Layer 7 of a small transformer language model trained on English Wikipedia (10 layers, counted from 0, width 64).
A neuron adds its activation times its output weights to the MLP's output. To switch it off is to set its activation to zero at one token and run the rest of the model.

Output weights of the MLP neurons that the questions are about. A number n stands for (n - 500) times 0.002.
n55: 530 550 391 494 589 522 548 495 483 538 515 432 559 499 649 365 274 514 597 520 630 408 574 483 396 528 575 438 501 450 537 545 528 353 522 642 416 444 449 440 373 449 464 382 564 427 644 501 544 566 519 456 524 540 571 484 538 425 516 441 524 378 456 479
n70: 419 546 567 522 647 494 547 375 586 477 389 440 462 532 728 475 628 408 473 431 618 388 613 481 452 456 414 492 699 369 460 543 574 448 440 473 585 373 425 563 607 433 395 502 594 688 482 390 591 411 675 449 544 487 563 433 610 522 461 504 683 609 447 561
n72: 406 483 551 469 345 697 431 493 361 484 494 486 537 423 484 619 498 529 352 490 486 432 590 666 400 446 417 707 585 464 435 483 467 659 520 438 482 347 379 409 425 345 585 516 535 439 393 505 448 548 688 589 732 455 527 541 615 453 487 697 473 502 517 435
n74: 497 513 706 512 299 604 517 531 516 574 489 472 579 439 428 448 473 541 567 408 522 605 532 612 545 488 451 435 578 501 552 512 519 454 563 562 492 371 414 500 282 526 309 672 427 489 555 513 464 450 369 365 382 505 429 420 515 466 453 533 463 569 449 469
n89: 666 483 504 626 566 585 514 446 553 476 594 480 592 381 440 409 293 591 430 447 490 600 387 496 441 488 501 517 567 532 451 627 442 596 568 428 438 533 428 531 502 411 627 535 554 517 400 583 612 491 405 556 410 461 632 607 622 479 540 418 509 398 536 580
n92: 442 540 549 559 638 468 367 513 546 535 565 529 536 572 360 571 557 464 449 474 646 398 547 527 589 385 601 626 543 575 518 386 532 435 558 523 417 498 509 326 503 610 466 421 357 563 605 528 346 497 727 607 561 510 472 560 335 515 678 525 535 413 570 488
n108: 471 475 324 422 531 470 588 484 458 574 558 431 539 584 508 256 509 467 337 573 505 480 502 454 974 507 392 410 540 472 392 532 453 626 496 511 529 591 455 432 473 427 412 429 541 440 570 386 493 352 529 482 487 460 446 503 428 497 496 632 455 557 536 586
n118: 423 515 549 562 706 482 547 508 625 461 397 533 461 568 547 494 535 491 534 403 550 442 553 334 506 589 623 623 462 501 487 609 572 372 443 397 469 366 409 686 522 468 479 533 541 561 518 496 610 478 509 417 321 505 462 495 414 592 476 613 648 451 575 497
n149: 432 441 441 381 449 529 483 497 448 448 487 586 745 489 401 507 382 504 459 528 511 526 569 339 525 458 441 480 489 406 486 446 503 567 472 521 495 701 593 421 478 599 531 347 460 341 503 603 401 597 422 568 615 549 346 457 468 528 583 599 455 391 555 698
n166: 451 457 401 398 376 522 453 519 472 397 613 402 493 380 481 540 622 482 400 568 436 477 421 631 500 551 449 583 579 485 450 459 444 589 567 494 503 562 512 712 480 525 544 495 586 333 592 439 452 466 451 393 505 609 458 553 495 534 331 457 565 559 528 628
n179: 471 377 461 374 574 350 482 392 396 343 635 563 372 580 447 507 620 427 606 572 501 415 655 541 372 670 522 504 517 523 510 476 634 550 452 385 585 482 516 415 489 552 472 335 525 576 420 551 511 414 411 421 522 568 648 586 398 537 553 413 508 580 486 540
n216: 543 319 435 545 403 485 519 499 452 491 576 519 441 536 527 537 325 422 502 625 485 400 483 611 480 556 372 463 614 407 532 501 575 492 566 436 508 639 413 525 579 519 565 511 514 380 506 384 461 583 477 471 500 552 447 528 525 386 310 567 507 681 553 442
n235: 414 607 445 481 526 520 479 362 458 409 411 452 388 583 493 637 492 455 443 584 437 370 539 617 341 588 521 609 476 468 602 533 489 590 447 521 549 479 548 502 418 467 421 374 431 438 559 501 594 467 400 424 427 561 442 476 490 543 472 471 455 358 409 609
n236: 524 550 527 595 579 489 486 470 607 591 544 472 587 575 478 620 509 485 471 560 520 541 436 440 330 462 498 561 446 469 682 599 621 525 430 514 547 698 546 451 444 347 318 453 449 511 296 487 565 511 521 449 285 358 439 498 368 634 368 475 497 495 568 535
n240: 621 437 463 489 266 536 429 557 462 426 566 472 473 375 567 443 604 380 461 350 522 521 572 662 498 524 443 434 436 444 464 561 535 532 622 595 444 441 661 513 510 726 478 353 586 510 559 389 435 681 508 490 541 442 575 472 538 496 518 502 626 398 485 381
n249: 365 498 448 538 550 603 418 533 528 538 642 361 535 481 432 347 390 593 528 554 569 601 506 517 361 363 550 547 463 567 455 578 507 505 397 468 443 448 634 346 481 444 351 447 594 494 362 606 612 412 459 412 400 600 514 437 487 430 547 480 534 485 526 484

Each question names a token from some text and the token that comes next. It shows the activations a of the neurons there, in the order above. A number n stands for (n - 500) times 0.0052.

Then comes g, the gradient of the next token's log-probability with respect to the MLP's output, scaled to length 1. A neuron's effect is roughly proportional to its activation times (output weights . g). A number n stands for (n - 500) times 0.0011.

" w", then " are"
a: 550 572 537 502 503 555 443 445 512 526 330 502 589 412 420 500
g: 466 502 490 424 576 528 560 608 583 595 695 441 259 423 371 571 538 243 417 457 481 451 411 537 452 383 430 437 616 388 287 377 555 435 596 714 623 553 588 635 263 521 382 452 232 708 535 414 648 501 609 551 354 621 644 653 531 653 449 533 579 504 469 505
Which neuron, switched off, lowers the next token's probability most? n70

"er", then " brother"
a: 527 397 458 516 539 551 506 500 450 504 453 499 521 509 492 643
g: 669 490 557 595 574 418 461 560 612 421 611 378 469 661 462 686 503 400 700 519 528 438 690 474 536 179 535 555 402 260 583 546 516 513 412 532 593 365 424 479 528 632 308 545 654 178 358 766 465 422 499 449 496 454 458 599 458 597 506 609 620 498 530 456
Which neuron, switched off, lowers the next token's probability most? n249

"t", then "au"
a: 506 517 504 466 557 520 480 513 478 512 510 351 406 488 510 501
g: 369 379 498 480 709 458 444 644 491 640 495 655 661 501 474 388 282 463 455 231 620 421 432 479 433 335 471 391 519 411 604 554 433 384 465 526 748 449 671 731 636 372 515 716 587 536 383 569 521 422 762 530 563 575 530 609 390 442 474 512 566 353 563 421
Which neuron, switched off, lowers the next token's probability most? n235

"15", then "0"
a: 509 520 474 511 517 519 529 523 493 555 515 478 517 513 449 509
g: 568 403 468 532 345 596 452 607 212 350 343 390 498 510 610 484 211 521 228 462 470 632 530 587 481 557 654 558 479 215 636 541 589 418 527 633 474 448 593 645 581 521 600 490 455 600 530 554 436 381 587 490 653 608 441 497 305 547 575 610 600 416 512 273
Which neuron, switched off, raises the next token's probability most? n240

"au", then "}"
a: 452 521 514 493 497 530 451 973 487 492 496 501 516 525 480 556
g: 795 451 706 603 532 607 515 529 457 548 587 632 467 553 438 431 641 464 482 507 404 490 426 323 608 571 545 578 469 561 525 604 546 883 560 560 587 426 434 579 527 242 534 573 548 602 561 401 531 541 656 496 577 622 335 273 615 342 648 469 696 450 598 444
Which two neurons, each switched off alone, lower its probability most, in order? n118, n55

" z", then "ero"
a: 751 508 493 476 446 536 424 507 462 500 496 366 500 508 442 495
g: 492 630 540 550 347 387 527 691 598 319 699 630 376 180 665 528 519 526 436 358 548 525 417 529 578 492 492 561 516 720 469 446 578 347 379 623 374 640 597 402 459 454 651 602 601 738 406 484 512 528 450 423 602 619 376 418 395 632 501 734 380 444 480 429
Which neuron, switched off, lowers the next token's probability most? n216

" n", then "ons"
a: 522 478 509 442 513 480 502 419 503 519 537 500 524 500 490 492
g: 673 524 429 529 531 375 317 542 415 382 531 407 524 574 541 369 482 863 497 452 477 508 650 571 467 550 456 525 252 414 467 221 391 589 352 488 563 486 535 737 411 451 540 497 693 542 320 517 445 344 578 367 405 608 473 610 541 718 443 363 543 393 493 601
Which two neurons, each switched off alone, lower its probability most, in order? n74, n179

"á", then "l"
a: 714 499 519 505 558 493 479 529 493 507 485 548 503 592 508 501
g: 357 359 723 577 509 694 528 365 548 529 420 432 749 487 473 458 410 539 513 347 407 192 383 557 448 491 466 529 597 402 591 527 396 414 371 595 554 382 557 625 409 458 381 472 709 651 275 345 421 622 626 608 561 536 546 574 518 498 495 576 439 259 371 367
Which neuron, switched off, lowers the next token's probability most? n55

"ret", then "ization"
a: 529 494 496 443 487 461 509 511 546 511 359 474 723 462 482 493
g: 591 592 558 612 560 666 343 418 477 496 443 475 336 666 420 361 509 671 426 597 477 389 381 429 472 417 527 253 352 598 575 338 399 395 713 427 390 512 521 852 535 618 459 595 443 355 495 431 585 526 285 475 360 456 604 313 509 425 387 544 473 361 587 438
Which neuron, switched off, lowers the next token's probability most? n179

" T", then "ó"
a: 495 527 536 500 555 502 436 505 518 496 471 500 462 581 499 497
g: 610 711 693 538 416 657 669 612 707 563 530 477 392 651 536 519 582 374 881 598 669 525 544 303 505 560 520 507 205 483 492 365 386 545 650 529 469 507 420 465 473 617 612 410 624 591 459 648 503 592 550 406 517 389 534 605 469 451 494 480 688 456 476 473
Which neuron, switched off, lowers the next token's probability most? n108

"n", then "ect"
a: 517 531 631 489 508 461 505 420 598 503 393 471 489 450 539 504
g: 596 637 418 490 515 549 321 488 538 294 516 420 584 558 462 435 628 326 608 213 465 513 498 776 644 388 433 460 329 395 503 510 365 787 594 449 517 389 576 663 405 469 404 589 522 350 565 454 711 483 519 557 472 538 544 597 377 522 405 669 474 492 444 744
Which neuron, switched off, lowers the next token's probability most? n72

"ost", then " at"
a: 516 504 500 498 466 572 483 504 496 488 525 393 490 436 462 517
g: 434 488 543 637 534 504 427 589 671 627 594 489 543 452 700 282 654 606 586 642 493 371 275 607 616 618 534 416 627 359 352 357 648 499 714 429 650 414 325 478 416 566 508 399 640 364 600 523 411 566 675 675 499 677 532 547 410 605 495 598 531 669 448 613
Which neuron, switched off, raises the next token's probability most? n216

"al", then " D"
a: 818 567 563 497 518 502 488 501 472 500 508 497 505 502 490 507
g: 480 467 580 576 598 526 472 553 440 608 555 354 720 490 489 542 470 482 158 406 542 568 444 526 515 546 543 448 439 389 477 412 509 637 589 392 427 435 506 396 540 384 391 551 309 489 510 181 497 644 712 423 259 221 440 504 405 592 362 378 315 624 535 500
Which neuron, switched off, raises the next token's probability most? n55

"b", then "eg"
a: 527 442 438 527 494 496 412 494 483 515 524 507 509 538 509 501
g: 607 494 428 451 318 544 608 457 468 416 495 681 370 456 774 346 610 530 588 349 212 433 584 661 565 528 607 462 414 452 504 606 493 663 478 525 599 374 440 614 645 602 679 533 571 882 476 483 559 520 444 398 405 461 361 405 413 514 459 571 449 627 373 572
Which neuron, switched off, raises the next token's probability most? n70

"]", then "\n"
a: 507 493 501 500 544 502 488 518 501 513 529 482 484 516 516 490
g: 276 732 279 411 473 375 270 428 493 332 480 532 495 513 434 539 593 525 559 321 544 326 540 436 418 341 616 589 656 234 456 518 521 546 413 604 474 663 642 271 493 477 310 480 514 573 556 481 428 494 632 593 500 666 497 476 333 367 589 453 613 626 454 403
Which neuron, switched off, lowers the next token's probability most? n179

" Cap", then "tain"
a: 771 481 511 477 538 488 481 498 478 485 523 464 468 540 564 508
g: 580 596 528 574 639 477 398 577 386 510 582 295 496 342 410 404 477 604 633 530 639 312 358 319 439 613 630 464 333 483 542 576 552 487 570 554 432 574 727 323 600 274 400 652 646 494 510 480 430 676 370 541 453 417 624 476 420 860 505 535 380 528 522 435
Which two neurons, each switched off alone, lower its probability most, in order? n55, n236

"\\", then "m"
a: 525 507 501 476 509 496 479 546 508 436 461 487 490 538 488 568
g: 511 338 689 407 538 497 452 555 570 445 257 211 532 680 249 396 385 747 456 509 825 613 614 560 613 714 333 560 447 519 548 454 540 583 486 539 527 488 508 354 495 386 346 521 626 495 428 558 527 546 534 490 409 539 428 476 545 627 347 396 486 394 441 477
Which neuron, switched off, lowers the next token's probability most? n249

" not", then " al"
a: 507 515 494 492 436 544 497 536 472 509 353 317 585 502 364 487
g: 414 404 485 227 432 516 606 471 630 467 356 612 619 575 590 528 554 411 456 468 384 431 495 386 512 737 565 617 472 499 511 527 557 647 609 361 634 564 427 280 491 652 609 598 559 529 410 544 497 644 682 627 524 222 565 608 480 657 723 725 362 432 507 615
Which neuron, switched off, lowers the next token's probability most? n216

" F", then "red"
a: 511 494 538 493 525 508 476 503 496 506 528 502 471 449 550 482
g: 494 453 448 504 521 387 457 402 480 437 520 506 351 433 346 406 428 762 560 267 475 622 580 440 564 462 394 741 379 482 442 375 446 456 484 452 545 195 557 405 547 591 522 408 564 481 386 482 551 565 500 404 648 309 800 420 454 693 327 686 500 648 575 612
Which two neurons, each switched off alone, lower its probability most, in order? n72, n236

".", then "\n\n"
a: 476 504 469 475 478 613 479 486 513 500 411 481 505 518 475 548
g: 426 628 563 673 234 423 496 671 565 618 430 732 440 541 619 555 504 401 401 300 410 358 449 677 464 441 425 603 595 428 582 543 743 461 566 522 429 299 584 557 662 606 605 438 422 740 689 430 473 309 629 570 536 426 627 487 456 469 496 619 518 555 436 626
Which neuron, switched off, raises the next token's probability most? n249

"inner", then ")"
a: 520 585 545 466 537 495 475 472 483 529 475 520 507 529 505 504
g: 683 668 569 484 440 478 466 424 626 457 593 577 473 475 426 478 605 413 330 477 605 291 511 447 501 362 620 744 760 523 366 417 453 252 360 506 474 590 762 551 705 402 411 457 510 448 668 517 545 550 507 458 515 581 213 570 475 418 643 436 599 556 593 417
Which neuron, switched off, lowers the next token's probability most? n70

" and", then " w"
a: 541 494 492 500 469 565 502 510 509 486 540 496 532 563 493 501
g: 384 466 315 760 451 255 615 357 575 396 536 499 599 383 435 500 490 595 596 645 685 539 455 614 536 336 418 587 573 275 515 497 328 339 377 453 484 468 348 478 694 564 501 652 554 393 553 404 512 742 424 558 442 382 362 427 715 580 413 544 422 589 517 431
Which neuron, switched off, raises the next token's probability most? n179

"{", then "Q"
a: 496 494 357 551 509 588 510 551 400 455 454 538 579 500 485 505
g: 666 447 535 746 386 462 416 439 497 730 573 596 550 477 568 563 601 684 429 425 346 616 335 422 359 445 707 713 496 435 600 568 350 360 659 476 576 486 284 360 370 546 545 396 470 518 639 364 522 405 491 484 627 255 441 438 458 614 593 499 486 408 567 684
Which two neurons, each switched off alone, lower its probability most, in order? n92, n179

", the", then " Spanish"
a: 522 479 501 509 472 535 388 513 504 497 498 494 496 505 480 507
g: 719 388 451 356 478 558 513 527 613 691 583 523 343 303 424 637 491 385 584 562 305 640 424 540 531 492 331 460 616 248 409 552 455 527 382 584 453 573 662 368 473 698 537 468 587 429 589 478 339 674 490 490 609 450 388 548 542 195 556 592 650 480 552 328
Which neuron, switched off, raises the next token's probability most? n240

"]", then " \\"
a: 502 504 501 476 336 518 438 499 471 498 506 353 495 547 514 501
g: 572 581 555 500 563 525 684 812 579 606 852 491 419 390 564 605 435 639 335 683 666 448 428 537 508 477 481 436 672 539 514 576 521 512 453 444 561 563 476 471 493 574 524 466 316 359 438 458 601 526 515 614 516 480 227 542 532 806 605 341 545 592 491 384
Which neuron, switched off, raises the next token's probability most? n216

"uck", then " first"
a: 498 504 495 504 514 518 514 502 484 497 535 499 483 530 460 506
g: 503 535 608 439 500 575 619 384 591 545 336 442 556 424 418 268 399 551 555 551 451 516 421 371 466 355 477 315 412 460 462 398 498 503 379 625 677 330 680 647 695 567 307 803 743 487 457 479 559 480 406 439 401 542 524 345 419 575 482 481 213 405 408 534
Which neuron, switched off, lowers the next token's probability most? n240

"f", then "{"
a: 497 463 501 503 557 542 476 504 243 552 490 514 504 624 498 443
g: 533 793 355 707 487 549 618 555 380 410 623 416 432 564 744 361 496 423 422 456 587 308 457 494 634 524 433 546 484 720 531 586 668 475 479 431 658 368 492 622 473 557 775 533 470 435 646 491 678 478 608 526 554 518 670 632 444 655 484 417 473 644 596 655
Which neuron, switched off, lowers the next token's probability most? n149

" in M", then "idd"
a: 502 492 459 518 484 449 511 538 504 463 560 500 458 593 497 500
g: 496 319 457 506 524 601 633 464 363 475 429 523 442 358 714 517 573 546 470 623 340 361 264 489 481 526 471 446 412 491 830 632 513 400 617 482 619 311 368 629 353 381 637 639 521 479 556 614 685 543 394 689 611 392 415 536 681 566 443 487 485 594 309 437
Which neuron, switched off, lowers the next token's probability most? n92

"b", then "f"
a: 630 499 502 562 551 500 417 499 485 565 531 504 481 512 502 502
g: 464 610 369 548 519 590 431 328 426 517 606 709 266 588 353 555 525 415 392 479 575 654 483 399 541 525 604 513 416 417 527 471 640 480 729 545 315 493 520 266 564 487 543 576 697 555 766 543 615 466 405 619 650 357 492 493 629 479 411 227 433 581 545 675
Which neuron, switched off, lowers the next token's probability most? n55

"ce", then " in the"
a: 510 531 519 609 529 556 515 515 495 531 326 550 505 483 484 508
g: 528 615 407 561 610 528 468 633 704 443 371 663 377 416 409 604 444 691 502 493 607 426 359 463 541 516 531 337 555 505 221 561 396 253 487 523 515 297 500 620 661 440 483 479 653 324 414 608 321 386 580 543 366 533 543 365 436 766 428 431 548 581 473 332
Which neuron, switched off, lowers the next token's probability most? n179

"1", then "]"
a: 465 503 505 461 404 535 439 510 469 101 502 548 508 508 481 530
g: 534 437 438 458 524 584 467 547 305 575 467 564 541 434 495 618 446 501 666 565 384 542 364 415 631 512 515 493 321 691 723 445 455 830 417 307 447 566 743 486 415 400 380 397 728 427 566 401 471 654 445 434 348 431 455 411 638 496 444 662 602 520 515 738
Which neuron, switched off, raises the next token's probability most? n166

"ents", then " were"
a: 659 515 489 554 521 502 533 500 446 529 511 471 487 476 565 644
g: 383 492 475 608 449 489 441 482 576 515 954 506 392 275 452 456 559 413 349 548 551 419 589 681 516 382 376 489 508 319 360 533 571 357 424 695 503 412 520 499 558 529 503 391 496 554 576 541 293 488 607 645 543 449 365 622 512 664 516 704 620 344 376 575
Which neuron, switched off, lowers the next token's probability most? n240

"m", then "ath"
a: 494 484 482 377 498 453 516 666 502 496 539 498 452 520 483 481
g: 635 343 398 783 411 522 485 351 458 420 501 399 538 486 575 332 403 617 276 749 411 395 666 519 583 433 327 547 492 499 483 701 636 487 444 538 547 617 322 408 658 499 631 489 463 523 379 394 625 488 487 599 625 277 683 368 639 343 484 575 487 497 527 513
Which neuron, switched off, lowers the next token's probability most? n74

"B", then "u"
a: 506 491 483 477 335 524 420 587 494 446 512 500 497 496 495 465
g: 342 340 402 390 580 579 530 526 656 592 324 524 676 558 620 410 365 542 550 680 554 674 634 583 313 522 512 460 386 596 582 255 240 406 443 444 602 420 411 646 442 675 418 521 676 468 472 668 329 610 532 368 431 505 509 559 430 513 460 566 528 524 253 412
Which two neurons, each switched off alone, lower its probability most, in order? n89, n108

"el", then "ander"
a: 533 540 590 476 566 523 511 672 439 464 488 514 528 586 470 563
g: 553 562 549 463 255 373 727 550 679 548 484 254 617 509 505 625 536 502 415 605 439 409 575 487 497 397 366 394 472 346 543 634 447 454 539 489 395 576 659 716 588 329 530 591 709 556 384 386 368 467 250 627 529 652 472 510 577 370 684 315 558 412 525 482
Which neuron, switched off, lowers the next token's probability most? n89

" mod", then "els"
a: 489 500 507 514 489 553 458 520 428 558 493 516 499 532 379 504
g: 389 603 365 602 431 405 465 257 628 483 696 454 531 250 356 617 548 413 420 343 466 435 492 339 611 292 438 547 461 479 472 526 485 600 341 484 538 723 371 597 451 436 446 583 614 328 620 382 520 387 573 484 431 254 474 306 676 614 437 352 521 388 465 545
Which neuron, switched off, lowers the next token's probability most? n166

"}", then "$"
a: 512 491 571 479 368 568 481 511 506 471 500 501 488 543 497 500
g: 488 345 505 578 572 441 697 573 423 576 408 416 561 624 494 651 497 496 435 520 378 502 454 502 690 477 540 322 550 617 550 487 494 552 638 347 504 528 529 607 348 352 616 698 451 484 247 312 759 347 334 370 506 535 667 560 446 579 630 747 467 347 666 487
Which neuron, switched off, raises the next token's probability most? n89

"ond", then "ur"
a: 508 256 500 500 529 495 473 499 522 512 444 494 505 501 499 498
g: 525 492 283 425 392 583 412 651 474 526 440 689 650 508 594 322 322 440 321 621 642 662 317 575 341 577 411 507 294 579 613 525 515 603 471 549 599 365 286 448 615 436 532 307 542 266 570 595 424 463 546 489 670 326 505 639 386 553 532 570 624 421 476 450
Which neuron, switched off, lowers the next token's probability most? n70

"owever", then ", the"
a: 501 512 484 515 519 542 481 500 473 592 499 349 499 506 506 507
g: 469 557 473 703 555 583 541 381 539 429 614 421 442 545 371 431 628 656 341 638 546 515 424 623 411 540 637 694 713 601 286 375 430 616 444 535 582 292 301 437 400 522 557 629 557 584 583 502 409 350 313 344 534 481 553 517 254 519 368 372 594 521 456 284
Which neuron, switched off, lowers the next token's probability most? n166

",", then " New York"
a: 503 495 438 560 503 495 476 513 501 493 503 495 489 501 496 488
g: 793 467 519 459 448 530 409 300 608 281 490 453 655 392 378 504 468 541 656 503 452 381 467 440 530 544 450 503 448 442 745 482 699 472 473 396 585 685 537 543 306 564 398 465 459 500 341 597 269 528 202 406 574 464 442 273 518 441 543 459 581 635 628 566
Which neuron, switched off, lowers the next token's probability most? n72